Layer 5 of a small transformer language model trained on English Wikipedia (8 layers, counted from 0, width 96).
Take only the direct path to the model's output, skipping the later layers: a vector added to the residual stream pushes a token's score in proportion to its dot product with that token's output vector.

Output vectors of the tokens that the questions are about. A number n stands for (n - 128) times 0.014.
"qu": 129, 160, 97, 144, 164, 127, 110, 149, 113, 123, 171, 112, 115, 142, 120, 177, 152, 158, 157, 141, 100, 138, 88, 187, 148, 157, 77, 130, 115, 102, 78, 160, 92, 64, 143, 107, 125, 144, 149, 108, 130, 132, 115, 145, 105, 163, 136, 79, 94, 109, 136, 137, 124, 165, 125, 120, 112, 113, 151, 96, 83, 148, 125, 124, 177, 129, 101, 114, 184, 139, 99, 173, 137, 160, 122, 86, 82, 142, 95, 123, 103, 142, 142, 96, 107, 133, 150, 172, 140, 103, 114, 141, 112, 161, 110, 158
"on": 137, 103, 131, 128, 118, 116, 161, 99, 89, 104, 122, 184, 126, 113, 74, 147, 122, 135, 119, 116, 165, 128, 151, 103, 141, 108, 156, 172, 101, 166, 147, 101, 156, 114, 118, 122, 130, 137, 166, 138, 146, 157, 82, 114, 128, 149, 147, 132, 156, 69, 86, 136, 88, 163, 128, 112, 92, 130, 141, 124, 115, 99, 128, 106, 106, 132, 139, 172, 158, 142, 172, 127, 164, 136, 121, 119, 128, 92, 158, 102, 135, 110, 157, 84, 144, 110, 165, 132, 126, 119, 132, 128, 138, 155, 87, 110
"aking": 122, 167, 44, 126, 110, 86, 99, 79, 128, 104, 125, 107, 92, 97, 149, 97, 123, 96, 171, 125, 119, 132, 94, 135, 153, 94, 98, 147, 124, 53, 199, 149, 136, 144, 141, 128, 98, 97, 137, 135, 164, 118, 90, 99, 83, 191, 132, 167, 116, 102, 141, 127, 134, 155, 123, 123, 170, 110, 108, 94, 170, 119, 80, 101, 200, 141, 158, 182, 187, 82, 118, 168, 156, 61, 107, 139, 70, 200, 91, 154, 137, 143, 93, 136, 97, 154, 157, 159, 150, 150, 132, 207, 112, 167, 129, 174
"bum": 184, 145, 163, 81, 124, 84, 145, 169, 105, 129, 145, 148, 127, 164, 199, 123, 150, 180, 89, 144, 78, 176, 85, 180, 191, 130, 193, 180, 191, 74, 179, 229, 81, 129, 139, 163, 60, 112, 106, 116, 145, 41, 114, 96, 98, 226, 139, 138, 136, 155, 191, 128, 116, 160, 127, 95, 109, 49, 125, 108, 156, 126, 77, 112, 103, 147, 128, 213, 159, 101, 52, 39, 174, 81, 77, 78, 114, 170, 85, 167, 144, 114, 105, 187, 97, 54, 91, 101, 26, 137, 123, 92, 178, 122, 157, 117
" =\n\n": 222, 97, 9, 101, 154, 53, 151, 103, 120, 166, 132, 145, 152, 129, 207, 109, 133, 116, 141, 149, 74, 155, 101, 194, 134, 209, 120, 86, 66, 122, 188, 143, 131, 60, 123, 189, 105, 100, 127, 104, 116, 40, 63, 165, 135, 173, 164, 123, 119, 183, 133, 102, 140, 166, 124, 146, 173, 103, 118, 115, 107, 129, 139, 153, 109, 127, 172, 190, 78, 101, 117, 73, 179, 146, 137, 88, 139, 131, 124, 84, 85, 76, 139, 239, 140, 125, 109, 56, 145, 201, 151, 100, 165, 71, 146, 93
" Class": 128, 111, 111, 108, 151, 106, 144, 139, 113, 120, 125, 115, 172, 107, 111, 137, 167, 143, 119, 170, 133, 114, 121, 114, 173, 86, 151, 119, 141, 99, 159, 132, 139, 129, 165, 138, 136, 109, 132, 72, 155, 101, 113, 133, 110, 121, 162, 117, 123, 111, 104, 166, 157, 112, 125, 126, 89, 101, 128, 127, 142, 98, 133, 134, 99, 140, 121, 194, 140, 105, 128, 115, 103, 104, 114, 126, 107, 183, 133, 154, 63, 153, 107, 127, 137, 149, 142, 122, 113, 135, 117, 152, 147, 133, 149, 130
"ful": 138, 129, 80, 107, 75, 110, 134, 160, 150, 111, 109, 170, 151, 118, 144, 82, 106, 146, 183, 149, 134, 216, 74, 122, 145, 80, 106, 80, 83, 124, 168, 149, 69, 154, 115, 165, 95, 86, 151, 75, 132, 127, 73, 154, 113, 163, 164, 130, 127, 189, 133, 214, 113, 143, 133, 54, 160, 95, 100, 67, 198, 171, 198, 85, 133, 153, 101, 110, 143, 121, 128, 121, 175, 108, 37, 163, 109, 117, 143, 155, 107, 160, 149, 116, 119, 52, 110, 170, 81, 127, 92, 162, 196, 181, 152, 116
"d": 87, 93, 175, 92, 83, 158, 139, 85, 131, 104, 133, 122, 130, 160, 112, 172, 187, 97, 182, 106, 158, 125, 142, 145, 118, 111, 114, 105, 94, 153, 92, 151, 96, 144, 148, 95, 142, 133, 158, 123, 132, 144, 101, 127, 108, 145, 141, 115, 125, 104, 101, 147, 122, 153, 129, 123, 121, 104, 162, 157, 127, 145, 142, 167, 153, 137, 157, 112, 148, 119, 145, 75, 127, 162, 75, 117, 136, 133, 152, 156, 130, 112, 109, 136, 122, 93, 83, 155, 81, 149, 135, 152, 121, 115, 114, 143
" been": 141, 75, 24, 68, 150, 70, 105, 131, 114, 120, 172, 103, 95, 125, 125, 163, 111, 136, 169, 126, 93, 170, 78, 132, 187, 134, 180, 133, 122, 98, 178, 181, 154, 170, 141, 169, 102, 132, 93, 134, 140, 48, 125, 141, 107, 138, 158, 166, 142, 139, 179, 155, 99, 136, 120, 143, 120, 101, 166, 110, 96, 120, 89, 50, 108, 131, 91, 118, 157, 100, 157, 39, 179, 143, 130, 110, 85, 114, 139, 139, 136, 140, 142, 209, 110, 36, 90, 127, 131, 164, 117, 210, 167, 151, 181, 147
"-f": 95, 169, 98, 137, 100, 94, 140, 163, 117, 172, 128, 119, 132, 150, 94, 126, 139, 132, 117, 162, 154, 176, 78, 137, 169, 149, 123, 105, 111, 137, 102, 154, 103, 119, 118, 125, 110, 133, 140, 64, 135, 84, 110, 132, 145, 161, 109, 121, 170, 103, 146, 149, 137, 163, 126, 113, 158, 137, 97, 113, 147, 140, 107, 88, 161, 117, 93, 147, 154, 108, 131, 110, 180, 159, 120, 116, 98, 132, 81, 161, 129, 126, 117, 125, 150, 110, 139, 123, 150, 108, 142, 101, 147, 79, 141, 146
"imately": 143, 114, 35, 102, 134, 139, 104, 121, 106, 128, 156, 132, 125, 43, 131, 117, 149, 41, 184, 131, 160, 112, 60, 149, 134, 134, 194, 122, 115, 67, 253, 179, 175, 150, 100, 100, 65, 148, 87, 153, 149, 65, 188, 137, 83, 233, 90, 169, 93, 130, 131, 176, 118, 173, 126, 145, 74, 89, 127, 118, 139, 63, 71, 59, 140, 103, 144, 132, 175, 109, 90, 127, 178, 70, 128, 145, 159, 117, 151, 112, 153, 177, 84, 200, 169, 79, 121, 162, 72, 148, 54, 201, 212, 108, 177, 154
"are": 162, 101, 127, 185, 118, 72, 122, 138, 147, 146, 116, 116, 113, 142, 148, 102, 142, 124, 151, 115, 150, 144, 165, 154, 84, 115, 123, 131, 154, 138, 127, 62, 143, 157, 120, 114, 91, 132, 150, 113, 122, 122, 65, 134, 96, 186, 114, 111, 90, 111, 103, 147, 153, 176, 127, 63, 132, 197, 104, 92, 133, 127, 83, 90, 187, 117, 91, 139, 151, 156, 130, 146, 133, 112, 126, 150, 152, 124, 120, 137, 133, 111, 111, 81, 142, 74, 130, 166, 132, 187, 133, 159, 147, 142, 122, 116
"ve": 178, 117, 155, 162, 114, 98, 141, 133, 138, 160, 165, 105, 136, 129, 119, 134, 201, 119, 111, 162, 165, 133, 85, 150, 160, 155, 151, 86, 134, 108, 143, 132, 75, 99, 116, 123, 113, 81, 118, 163, 62, 151, 117, 141, 60, 167, 155, 126, 127, 97, 102, 156, 93, 149, 123, 94, 88, 113, 127, 136, 123, 110, 150, 140, 207, 122, 147, 56, 185, 79, 99, 87, 172, 92, 79, 140, 94, 124, 138, 140, 114, 126, 144, 131, 114, 95, 110, 118, 139, 147, 80, 204, 152, 150, 143, 181
"and": 139, 79, 173, 207, 130, 114, 187, 99, 102, 142, 131, 168, 147, 132, 103, 117, 140, 144, 113, 112, 140, 138, 136, 99, 101, 141, 123, 156, 149, 154, 100, 146, 116, 159, 104, 81, 146, 96, 80, 104, 100, 178, 94, 105, 142, 159, 141, 110, 94, 84, 100, 100, 151, 149, 126, 101, 132, 128, 141, 144, 165, 126, 137, 88, 143, 119, 132, 137, 155, 123, 124, 120, 146, 117, 102, 169, 136, 153, 158, 118, 105, 150, 155, 135, 142, 130, 77, 134, 84, 150, 121, 139, 135, 124, 125, 89
"ig": 96, 128, 155, 170, 134, 135, 110, 82, 112, 149, 156, 177, 132, 137, 128, 147, 145, 132, 117, 138, 105, 119, 104, 158, 152, 116, 112, 123, 170, 153, 96, 111, 146, 152, 146, 110, 163, 78, 77, 102, 136, 133, 102, 134, 114, 175, 135, 119, 113, 120, 122, 111, 175, 126, 130, 142, 100, 146, 127, 108, 154, 164, 167, 102, 116, 117, 136, 110, 187, 119, 162, 149, 159, 98, 83, 105, 113, 117, 91, 113, 124, 91, 145, 145, 119, 98, 96, 123, 145, 149, 121, 117, 129, 116, 102, 165
"ium": 173, 109, 147, 103, 119, 64, 158, 75, 164, 127, 123, 106, 114, 124, 173, 107, 139, 167, 158, 155, 128, 141, 131, 128, 134, 51, 161, 134, 103, 124, 135, 130, 156, 142, 121, 109, 128, 94, 132, 46, 155, 126, 120, 89, 72, 171, 94, 132, 119, 219, 128, 147, 151, 168, 127, 77, 149, 153, 121, 122, 134, 99, 134, 126, 110, 136, 136, 159, 141, 134, 118, 112, 162, 114, 130, 130, 133, 123, 116, 145, 88, 181, 112, 46, 144, 168, 128, 105, 72, 110, 118, 151, 189, 129, 140, 149
"==": 136, 105, 161, 121, 129, 77, 122, 147, 105, 136, 122, 105, 124, 155, 142, 83, 122, 111, 100, 103, 144, 106, 97, 148, 179, 92, 167, 120, 142, 109, 123, 129, 169, 125, 147, 158, 124, 152, 72, 114, 106, 137, 124, 86, 108, 187, 138, 156, 111, 97, 142, 158, 142, 174, 128, 141, 128, 178, 132, 148, 127, 147, 137, 114, 149, 148, 155, 116, 93, 121, 60, 106, 108, 123, 136, 125, 97, 141, 128, 158, 138, 84, 89, 167, 173, 139, 85, 49, 119, 168, 121, 86, 200, 129, 196, 112

Each question shows what one neuron of this layer's MLP adds at an activation of 1. A number n stands for (n - 128) times 0.0067.

n63: 105, 117, 156, 129, 93, 124, 135, 126, 105, 153, 125, 131, 131, 100, 105, 129, 101, 107, 138, 121, 135, 148, 110, 167, 134, 109, 113, 136, 131, 132, 145, 151, 115, 105, 147, 110, 107, 150, 135, 154, 148, 161, 153, 157, 124, 164, 149, 96, 136, 105, 134, 136, 126, 137, 42, 101, 93, 106, 154, 112, 148, 127, 107, 172, 163, 174, 143, 141, 135, 105, 134, 146, 110, 90, 137, 129, 115, 142, 123, 144, 126, 135, 123, 109, 99, 132, 119, 122, 125, 133, 102, 139, 112, 133, 123, 148
Which of these tokens does it push up most? "aking"

n196: 155, 89, 129, 183, 122, 89, 115, 158, 143, 153, 140, 158, 139, 115, 174, 121, 139, 106, 135, 107, 110, 121, 58, 120, 145, 124, 135, 117, 104, 135, 122, 170, 127, 139, 113, 133, 107, 119, 102, 137, 167, 102, 114, 134, 154, 94, 85, 104, 136, 130, 129, 158, 127, 97, 88, 87, 115, 162, 132, 114, 169, 110, 121, 131, 123, 144, 124, 164, 117, 136, 168, 116, 110, 115, 106, 135, 133, 134, 101, 140, 154, 137, 99, 111, 120, 130, 145, 195, 133, 115, 132, 116, 162, 139, 153, 134
Which of these tokens does it push up most? "ful"

n312: 102, 122, 134, 142, 144, 157, 135, 141, 107, 147, 125, 100, 112, 138, 100, 128, 113, 136, 154, 109, 166, 76, 162, 101, 87, 132, 127, 103, 163, 120, 129, 157, 149, 186, 105, 114, 136, 122, 117, 102, 117, 121, 91, 144, 166, 128, 135, 62, 147, 120, 152, 136, 142, 112, 164, 122, 113, 120, 144, 128, 131, 167, 130, 126, 153, 87, 118, 130, 131, 125, 134, 158, 183, 92, 146, 140, 125, 109, 157, 104, 95, 154, 141, 164, 118, 100, 97, 148, 100, 147, 122, 128, 95, 106, 120, 138
Which two tokens does it push up most, strongest first? "and", "ig"

n279: 141, 127, 171, 124, 116, 137, 93, 132, 121, 102, 156, 112, 80, 122, 134, 178, 176, 120, 96, 135, 89, 92, 167, 127, 141, 95, 146, 132, 105, 63, 147, 127, 133, 143, 119, 75, 100, 147, 130, 174, 150, 168, 113, 100, 150, 171, 113, 108, 66, 123, 103, 130, 153, 104, 110, 128, 157, 99, 135, 71, 116, 118, 139, 141, 105, 130, 158, 96, 163, 101, 92, 125, 162, 100, 142, 100, 112, 107, 173, 184, 111, 153, 146, 150, 127, 133, 129, 128, 117, 156, 139, 110, 126, 161, 145, 128
Pushed down most: "-f"

n172: 146, 149, 164, 101, 116, 143, 145, 129, 116, 106, 127, 123, 134, 161, 153, 108, 129, 94, 151, 101, 128, 137, 156, 143, 114, 121, 150, 110, 147, 122, 127, 137, 124, 103, 115, 115, 147, 118, 124, 137, 117, 96, 121, 114, 125, 129, 94, 166, 137, 108, 134, 133, 146, 107, 177, 152, 128, 97, 141, 109, 123, 133, 144, 131, 148, 124, 122, 109, 111, 147, 128, 152, 136, 145, 138, 112, 101, 93, 137, 139, 124, 82, 127, 128, 158, 121, 140, 152, 120, 130, 150, 104, 135, 123, 112, 133
Which two tokens does it push up most, strongest first? "d", "=="

n6: 127, 115, 139, 112, 128, 118, 114, 122, 118, 115, 110, 123, 130, 123, 121, 124, 140, 143, 145, 119, 124, 143, 94, 123, 128, 134, 156, 109, 108, 142, 128, 152, 154, 174, 119, 166, 123, 120, 118, 116, 99, 114, 142, 129, 135, 44, 107, 137, 123, 115, 146, 137, 145, 134, 197, 115, 120, 132, 135, 118, 105, 116, 154, 111, 118, 135, 133, 118, 144, 152, 128, 138, 141, 125, 124, 117, 125, 112, 128, 131, 140, 109, 119, 128, 148, 122, 134, 148, 128, 120, 128, 131, 132, 146, 135, 143
Which three tokens does it push up most, strongest first? " been", "ful", "imately"

n244: 99, 124, 131, 110, 129, 106, 152, 105, 109, 160, 114, 123, 156, 131, 137, 149, 122, 149, 118, 118, 88, 113, 108, 164, 146, 134, 123, 122, 128, 161, 120, 161, 133, 92, 103, 100, 105, 120, 139, 133, 134, 150, 146, 167, 121, 83, 143, 126, 119, 138, 121, 108, 122, 139, 157, 158, 135, 148, 122, 127, 108, 161, 138, 130, 149, 116, 124, 124, 97, 107, 101, 136, 121, 169, 84, 142, 116, 139, 115, 111, 134, 118, 122, 162, 158, 133, 105, 147, 128, 121, 120, 111, 115, 136, 163, 136
Which of these tokens does it push up most? " =\n\n"

n169: 103, 131, 133, 132, 119, 110, 158, 143, 127, 141, 101, 137, 136, 133, 115, 119, 121, 105, 124, 144, 117, 113, 121, 154, 158, 138, 122, 125, 110, 132, 134, 141, 117, 105, 119, 137, 73, 130, 154, 112, 122, 149, 112, 119, 112, 144, 121, 122, 138, 119, 126, 150, 123, 106, 162, 141, 122, 118, 126, 120, 132, 116, 118, 127, 143, 102, 106, 128, 127, 144, 151, 102, 158, 130, 132, 115, 116, 151, 122, 171, 139, 127, 150, 113, 157, 143, 136, 136, 117, 117, 112, 121, 136, 155, 122, 122
Which three tokens does it push up most, strongest first? "-f", "ful", "bum"

n70: 173, 123, 93, 108, 130, 86, 129, 139, 130, 160, 130, 109, 95, 131, 147, 93, 106, 121, 110, 105, 108, 135, 133, 147, 105, 106, 131, 156, 107, 111, 129, 148, 124, 125, 142, 133, 70, 156, 104, 147, 129, 112, 154, 131, 121, 76, 136, 92, 154, 134, 167, 125, 127, 105, 181, 93, 85, 133, 119, 110, 125, 133, 123, 181, 133, 122, 139, 139, 118, 129, 136, 122, 138, 134, 144, 114, 107, 137, 118, 173, 76, 87, 124, 184, 184, 137, 148, 173, 148, 137, 125, 190, 135, 92, 135, 122
Which of these tokens does it push up most? " =\n\n"

n90: 106, 151, 132, 104, 146, 145, 162, 169, 134, 116, 123, 183, 139, 156, 161, 112, 103, 104, 143, 142, 106, 142, 137, 121, 96, 156, 105, 111, 120, 131, 128, 129, 138, 122, 132, 125, 141, 78, 122, 130, 136, 167, 124, 143, 144, 97, 116, 135, 131, 155, 150, 166, 106, 136, 116, 161, 121, 140, 126, 131, 120, 137, 132, 116, 120, 101, 110, 135, 101, 126, 94, 134, 114, 107, 148, 143, 136, 115, 136, 131, 142, 106, 113, 128, 154, 117, 143, 120, 124, 126, 132, 130, 116, 102, 157, 95
Which three tokens does it push up most, strongest first? " =\n\n", "ful", "=="

n257: 147, 100, 147, 127, 92, 136, 131, 102, 95, 109, 145, 144, 149, 92, 118, 146, 166, 136, 109, 98, 127, 129, 134, 145, 125, 123, 163, 132, 142, 132, 122, 124, 138, 180, 125, 78, 128, 106, 136, 98, 108, 122, 90, 78, 101, 123, 135, 119, 94, 112, 127, 115, 128, 159, 142, 134, 160, 140, 132, 124, 125, 106, 122, 111, 107, 107, 132, 131, 165, 117, 147, 150, 158, 101, 94, 124, 129, 163, 137, 122, 113, 142, 116, 128, 144, 124, 110, 134, 143, 141, 143, 144, 130, 164, 120, 151
Which of these tokens does it push up most? "and"

n210: 103, 144, 116, 131, 128, 124, 84, 123, 127, 155, 138, 88, 125, 138, 126, 104, 154, 152, 108, 114, 156, 103, 122, 132, 145, 113, 108, 145, 128, 119, 118, 154, 150, 142, 134, 88, 127, 119, 123, 120, 123, 89, 108, 143, 94, 147, 104, 130, 123, 152, 123, 114, 138, 125, 130, 116, 161, 126, 162, 135, 162, 127, 141, 125, 153, 144, 134, 109, 137, 136, 131, 142, 117, 143, 156, 140, 104, 123, 135, 131, 129, 126, 124, 111, 110, 136, 133, 118, 134, 129, 136, 135, 135, 144, 123, 140
Which of these tokens does it push up most? "aking"

n84: 108, 127, 117, 109, 137, 95, 108, 138, 147, 146, 139, 94, 154, 92, 102, 122, 117, 102, 153, 110, 126, 139, 146, 161, 151, 135, 134, 143, 111, 128, 137, 119, 119, 160, 132, 133, 95, 140, 136, 158, 99, 103, 113, 156, 117, 189, 109, 163, 123, 166, 95, 149, 101, 101, 126, 103, 143, 92, 137, 98, 153, 101, 122, 131, 177, 128, 136, 135, 136, 72, 136, 129, 180, 120, 113, 104, 119, 127, 182, 105, 93, 169, 91, 153, 140, 147, 112, 114, 140, 174, 125, 112, 104, 156, 77, 153
Which two tokens does it push up most, strongest first? "imately", "aking"

n26: 133, 138, 142, 103, 135, 149, 136, 141, 112, 125, 107, 128, 133, 156, 127, 129, 120, 95, 98, 152, 115, 115, 116, 133, 123, 143, 120, 110, 111, 134, 154, 133, 125, 138, 120, 110, 139, 120, 138, 109, 130, 143, 139, 135, 146, 136, 141, 136, 142, 85, 116, 134, 116, 128, 200, 136, 110, 139, 97, 152, 129, 139, 142, 108, 102, 105, 134, 121, 105, 97, 127, 128, 74, 162, 114, 134, 154, 128, 104, 105, 159, 100, 142, 154, 141, 163, 86, 124, 128, 157, 110, 151, 125, 124, 147, 102
Which of these tokens does it push up most? "=="

n132: 156, 115, 145, 127, 143, 112, 103, 120, 126, 142, 140, 111, 120, 125, 101, 127, 123, 139, 145, 102, 156, 113, 131, 134, 142, 123, 111, 118, 120, 128, 108, 145, 109, 101, 134, 100, 138, 120, 128, 134, 129, 113, 101, 115, 142, 112, 126, 143, 150, 125, 122, 123, 124, 124, 174, 89, 106, 121, 144, 123, 122, 131, 127, 109, 169, 163, 168, 88, 140, 137, 147, 144, 168, 125, 103, 131, 112, 148, 144, 154, 125, 124, 147, 129, 117, 118, 113, 99, 123, 109, 122, 144, 118, 140, 123, 173
Which of these tokens does it push up most? "ve"

n110: 118, 164, 152, 121, 115, 129, 114, 116, 125, 123, 130, 124, 136, 152, 120, 143, 86, 105, 98, 78, 120, 170, 137, 150, 104, 156, 117, 157, 156, 142, 108, 136, 132, 146, 134, 106, 145, 131, 143, 146, 144, 136, 137, 137, 118, 97, 131, 134, 100, 117, 93, 132, 142, 100, 127, 114, 115, 129, 126, 145, 116, 135, 121, 155, 150, 121, 126, 128, 117, 148, 110, 111, 124, 132, 126, 122, 168, 139, 129, 119, 156, 117, 136, 141, 106, 143, 125, 133, 107, 140, 107, 119, 151, 107, 121, 146
Which two tokens does it push up most, strongest first? "d", "and"

n302: 139, 136, 132, 146, 96, 120, 130, 138, 113, 128, 120, 178, 136, 95, 129, 139, 154, 159, 118, 148, 123, 146, 75, 155, 134, 98, 124, 129, 146, 133, 146, 112, 103, 129, 146, 120, 88, 142, 123, 122, 118, 143, 164, 132, 134, 136, 139, 107, 118, 131, 123, 135, 136, 150, 107, 95, 105, 138, 113, 81, 149, 128, 116, 170, 110, 134, 115, 157, 132, 109, 139, 109, 115, 144, 146, 158, 116, 133, 116, 138, 126, 143, 124, 138, 101, 142, 108, 152, 115, 163, 105, 105, 140, 111, 134, 136
Which three tokens does it push up most, strongest first? "bum", "ful", " Class"

n113: 119, 155, 118, 117, 144, 132, 133, 130, 124, 132, 153, 151, 149, 89, 130, 115, 129, 117, 144, 112, 115, 117, 110, 144, 115, 61, 117, 133, 106, 159, 118, 139, 106, 90, 131, 113, 104, 132, 98, 158, 117, 129, 146, 135, 144, 183, 164, 109, 112, 129, 116, 138, 129, 148, 121, 126, 101, 174, 129, 108, 156, 137, 133, 138, 163, 137, 129, 147, 127, 123, 150, 128, 122, 144, 135, 134, 107, 133, 136, 114, 146, 146, 110, 127, 144, 133, 110, 125, 114, 114, 136, 126, 78, 113, 156, 138
Pushed down most: " been"

n231: 167, 102, 146, 131, 133, 141, 111, 116, 119, 110, 155, 113, 139, 138, 144, 127, 117, 137, 134, 129, 136, 147, 113, 118, 111, 120, 122, 132, 122, 145, 143, 127, 91, 116, 79, 162, 137, 123, 94, 119, 100, 117, 158, 122, 123, 137, 118, 139, 144, 167, 74, 124, 149, 119, 154, 138, 148, 134, 103, 120, 113, 153, 134, 116, 131, 129, 145, 142, 142, 158, 69, 115, 152, 133, 110, 120, 147, 117, 130, 103, 124, 149, 121, 116, 115, 144, 134, 161, 125, 140, 116, 121, 122, 96, 132, 143
Which of these tokens does it push up most? "ium"

n203: 121, 135, 145, 96, 125, 112, 129, 115, 130, 81, 128, 147, 119, 158, 137, 129, 151, 109, 131, 112, 133, 168, 109, 108, 135, 154, 125, 130, 126, 112, 91, 125, 105, 129, 119, 129, 148, 130, 164, 107, 131, 120, 147, 135, 104, 135, 129, 146, 102, 133, 137, 121, 138, 142, 163, 138, 109, 116, 153, 170, 123, 137, 132, 124, 130, 138, 124, 143, 93, 134, 124, 114, 129, 156, 144, 123, 130, 124, 151, 145, 146, 96, 120, 164, 125, 117, 150, 171, 106, 101, 130, 85, 100, 82, 105, 113
Which of these tokens does it push up most? "d"

n42: 111, 137, 102, 130, 109, 161, 100, 103, 144, 172, 127, 118, 99, 134, 94, 139, 124, 175, 110, 149, 157, 122, 118, 145, 117, 160, 107, 138, 98, 123, 114, 119, 124, 155, 112, 80, 106, 121, 104, 157, 126, 81, 85, 114, 112, 168, 97, 111, 118, 140, 122, 111, 121, 125, 100, 124, 149, 133, 130, 137, 162, 130, 151, 141, 134, 153, 155, 138, 169, 136, 137, 155, 98, 135, 111, 140, 120, 151, 154, 161, 156, 130, 109, 138, 119, 128, 136, 103, 134, 134, 94, 142, 96, 129, 140, 120
Which of these tokens does it push up most? "aking"

n155: 139, 110, 104, 115, 151, 113, 145, 122, 127, 110, 126, 134, 127, 139, 129, 105, 143, 85, 130, 132, 153, 140, 141, 110, 103, 126, 89, 134, 112, 136, 185, 122, 143, 138, 115, 136, 128, 132, 113, 109, 131, 123, 184, 117, 94, 131, 132, 121, 121, 120, 112, 146, 143, 141, 138, 124, 152, 137, 121, 132, 137, 133, 140, 117, 94, 117, 143, 143, 122, 131, 135, 147, 123, 121, 116, 136, 124, 172, 151, 93, 111, 115, 157, 129, 134, 110, 106, 86, 153, 133, 128, 153, 120, 132, 131, 104
Pushed down most: "qu"

n20: 104, 132, 140, 139, 160, 141, 108, 96, 109, 176, 148, 152, 134, 130, 166, 113, 111, 90, 129, 147, 124, 75, 113, 151, 102, 97, 115, 124, 153, 120, 125, 81, 129, 119, 133, 108, 88, 113, 102, 152, 142, 140, 132, 185, 132, 137, 150, 114, 138, 134, 148, 110, 124, 145, 160, 142, 158, 173, 110, 148, 118, 142, 166, 123, 77, 121, 128, 147, 126, 131, 112, 140, 107, 128, 135, 144, 82, 152, 106, 122, 122, 131, 123, 141, 150, 139, 99, 119, 124, 110, 89, 115, 154, 98, 82, 147
Which three tokens does it push up most, strongest first? "ig", "==", " =\n\n"

n278: 113, 146, 130, 124, 107, 132, 118, 113, 130, 162, 136, 130, 141, 116, 113, 151, 98, 124, 163, 118, 139, 120, 113, 108, 109, 123, 128, 140, 122, 132, 122, 132, 157, 139, 97, 124, 165, 125, 130, 139, 114, 172, 147, 106, 134, 117, 123, 142, 123, 113, 143, 125, 119, 105, 187, 120, 127, 132, 122, 140, 124, 125, 146, 133, 147, 121, 121, 133, 143, 118, 144, 124, 105, 127, 149, 141, 110, 152, 154, 114, 145, 158, 121, 123, 121, 112, 114, 99, 122, 156, 124, 102, 118, 119, 99, 102
Which of these tokens does it push up most? "and"

n114: 93, 128, 153, 88, 104, 126, 138, 166, 137, 101, 121, 136, 136, 132, 83, 153, 161, 129, 100, 151, 112, 144, 113, 137, 120, 119, 114, 149, 143, 106, 113, 145, 115, 127, 153, 97, 150, 159, 147, 108, 104, 147, 103, 134, 102, 150, 137, 101, 127, 147, 145, 111, 123, 82, 117, 139, 171, 110, 143, 148, 84, 155, 142, 127, 156, 139, 114, 101, 128, 148, 126, 160, 130, 146, 126, 141, 119, 77, 149, 119, 133, 115, 121, 130, 94, 153, 118, 124, 157, 128, 150, 115, 176, 111, 115, 117
Which of these tokens does it push up most? "qu"

n122: 150, 113, 161, 120, 143, 156, 112, 105, 149, 147, 131, 89, 117, 127, 82, 126, 169, 110, 116, 132, 158, 127, 141, 156, 113, 120, 145, 125, 117, 160, 105, 129, 131, 159, 155, 111, 145, 140, 140, 98, 105, 131, 105, 149, 124, 116, 107, 159, 103, 143, 126, 142, 158, 121, 151, 122, 135, 109, 144, 142, 94, 124, 136, 137, 68, 93, 143, 122, 117, 97, 145, 142, 128, 130, 136, 120, 113, 166, 84, 129, 148, 168, 139, 134, 96, 140, 126, 139, 130, 115, 121, 112, 146, 129, 112, 135
Which of these tokens does it push up most? "d"

n287: 131, 125, 155, 117, 152, 168, 125, 150, 122, 89, 127, 98, 115, 143, 122, 133, 124, 143, 140, 134, 120, 134, 136, 125, 117, 121, 85, 118, 69, 138, 97, 128, 103, 125, 105, 127, 108, 132, 108, 103, 125, 168, 152, 158, 138, 97, 165, 131, 129, 138, 128, 148, 100, 186, 134, 133, 158, 117, 131, 140, 140, 135, 125, 156, 120, 133, 101, 88, 140, 136, 122, 134, 109, 142, 104, 140, 129, 127, 117, 102, 144, 113, 125, 161, 113, 110, 150, 102, 120, 114, 130, 147, 196, 130, 120, 130
Which three tokens does it push up most, strongest first? "ful", "d", "qu"

n284: 155, 118, 129, 140, 100, 127, 120, 138, 126, 157, 154, 121, 121, 133, 106, 154, 117, 130, 95, 155, 112, 134, 131, 105, 138, 148, 104, 96, 121, 143, 111, 112, 113, 90, 110, 133, 146, 145, 142, 132, 126, 122, 171, 140, 130, 64, 137, 139, 96, 112, 145, 144, 140, 107, 179, 144, 135, 126, 148, 127, 121, 130, 142, 138, 129, 134, 125, 138, 117, 125, 117, 126, 129, 113, 93, 140, 142, 132, 123, 150, 146, 145, 134, 108, 143, 143, 91, 112, 131, 157, 123, 135, 93, 145, 170, 104
Which of these tokens does it push up most? "ve"

n319: 127, 129, 161, 115, 128, 104, 110, 138, 110, 128, 122, 113, 151, 130, 136, 139, 128, 130, 123, 151, 142, 133, 105, 138, 113, 111, 126, 136, 130, 134, 94, 145, 118, 97, 132, 122, 146, 129, 130, 130, 133, 136, 132, 126, 115, 99, 123, 153, 118, 135, 119, 130, 123, 140, 224, 119, 119, 146, 134, 123, 117, 127, 146, 126, 154, 140, 118, 121, 121, 134, 130, 141, 118, 133, 166, 110, 116, 117, 125, 147, 118, 102, 114, 118, 128, 121, 127, 142, 152, 124, 124, 138, 81, 123, 138, 117
Which of these tokens does it push up most? "qu"

n264: 111, 130, 161, 111, 106, 142, 72, 115, 106, 127, 154, 94, 141, 107, 169, 158, 152, 141, 134, 106, 104, 142, 135, 113, 103, 148, 112, 166, 108, 139, 124, 127, 128, 83, 155, 144, 95, 169, 139, 142, 113, 120, 125, 134, 133, 118, 132, 148, 152, 107, 147, 118, 91, 132, 154, 121, 102, 129, 92, 111, 131, 156, 164, 124, 144, 105, 118, 81, 160, 166, 141, 141, 146, 115, 122, 91, 134, 120, 108, 124, 149, 132, 152, 159, 144, 108, 126, 85, 99, 99, 141, 140, 128, 135, 137, 144
Pushed down most: " Class"

n64: 167, 121, 161, 150, 119, 154, 104, 164, 156, 120, 151, 115, 160, 145, 133, 111, 110, 110, 127, 157, 129, 157, 138, 151, 150, 114, 106, 107, 174, 166, 136, 137, 104, 144, 73, 147, 141, 120, 118, 114, 138, 122, 110, 122, 111, 137, 102, 137, 116, 122, 162, 110, 123, 92, 142, 98, 86, 114, 150, 130, 127, 145, 106, 100, 124, 142, 128, 144, 131, 144, 109, 95, 97, 104, 132, 91, 85, 136, 162, 143, 118, 161, 115, 117, 115, 176, 130, 136, 134, 147, 151, 98, 69, 143, 142, 92
Which of these tokens does it push up most? "bum"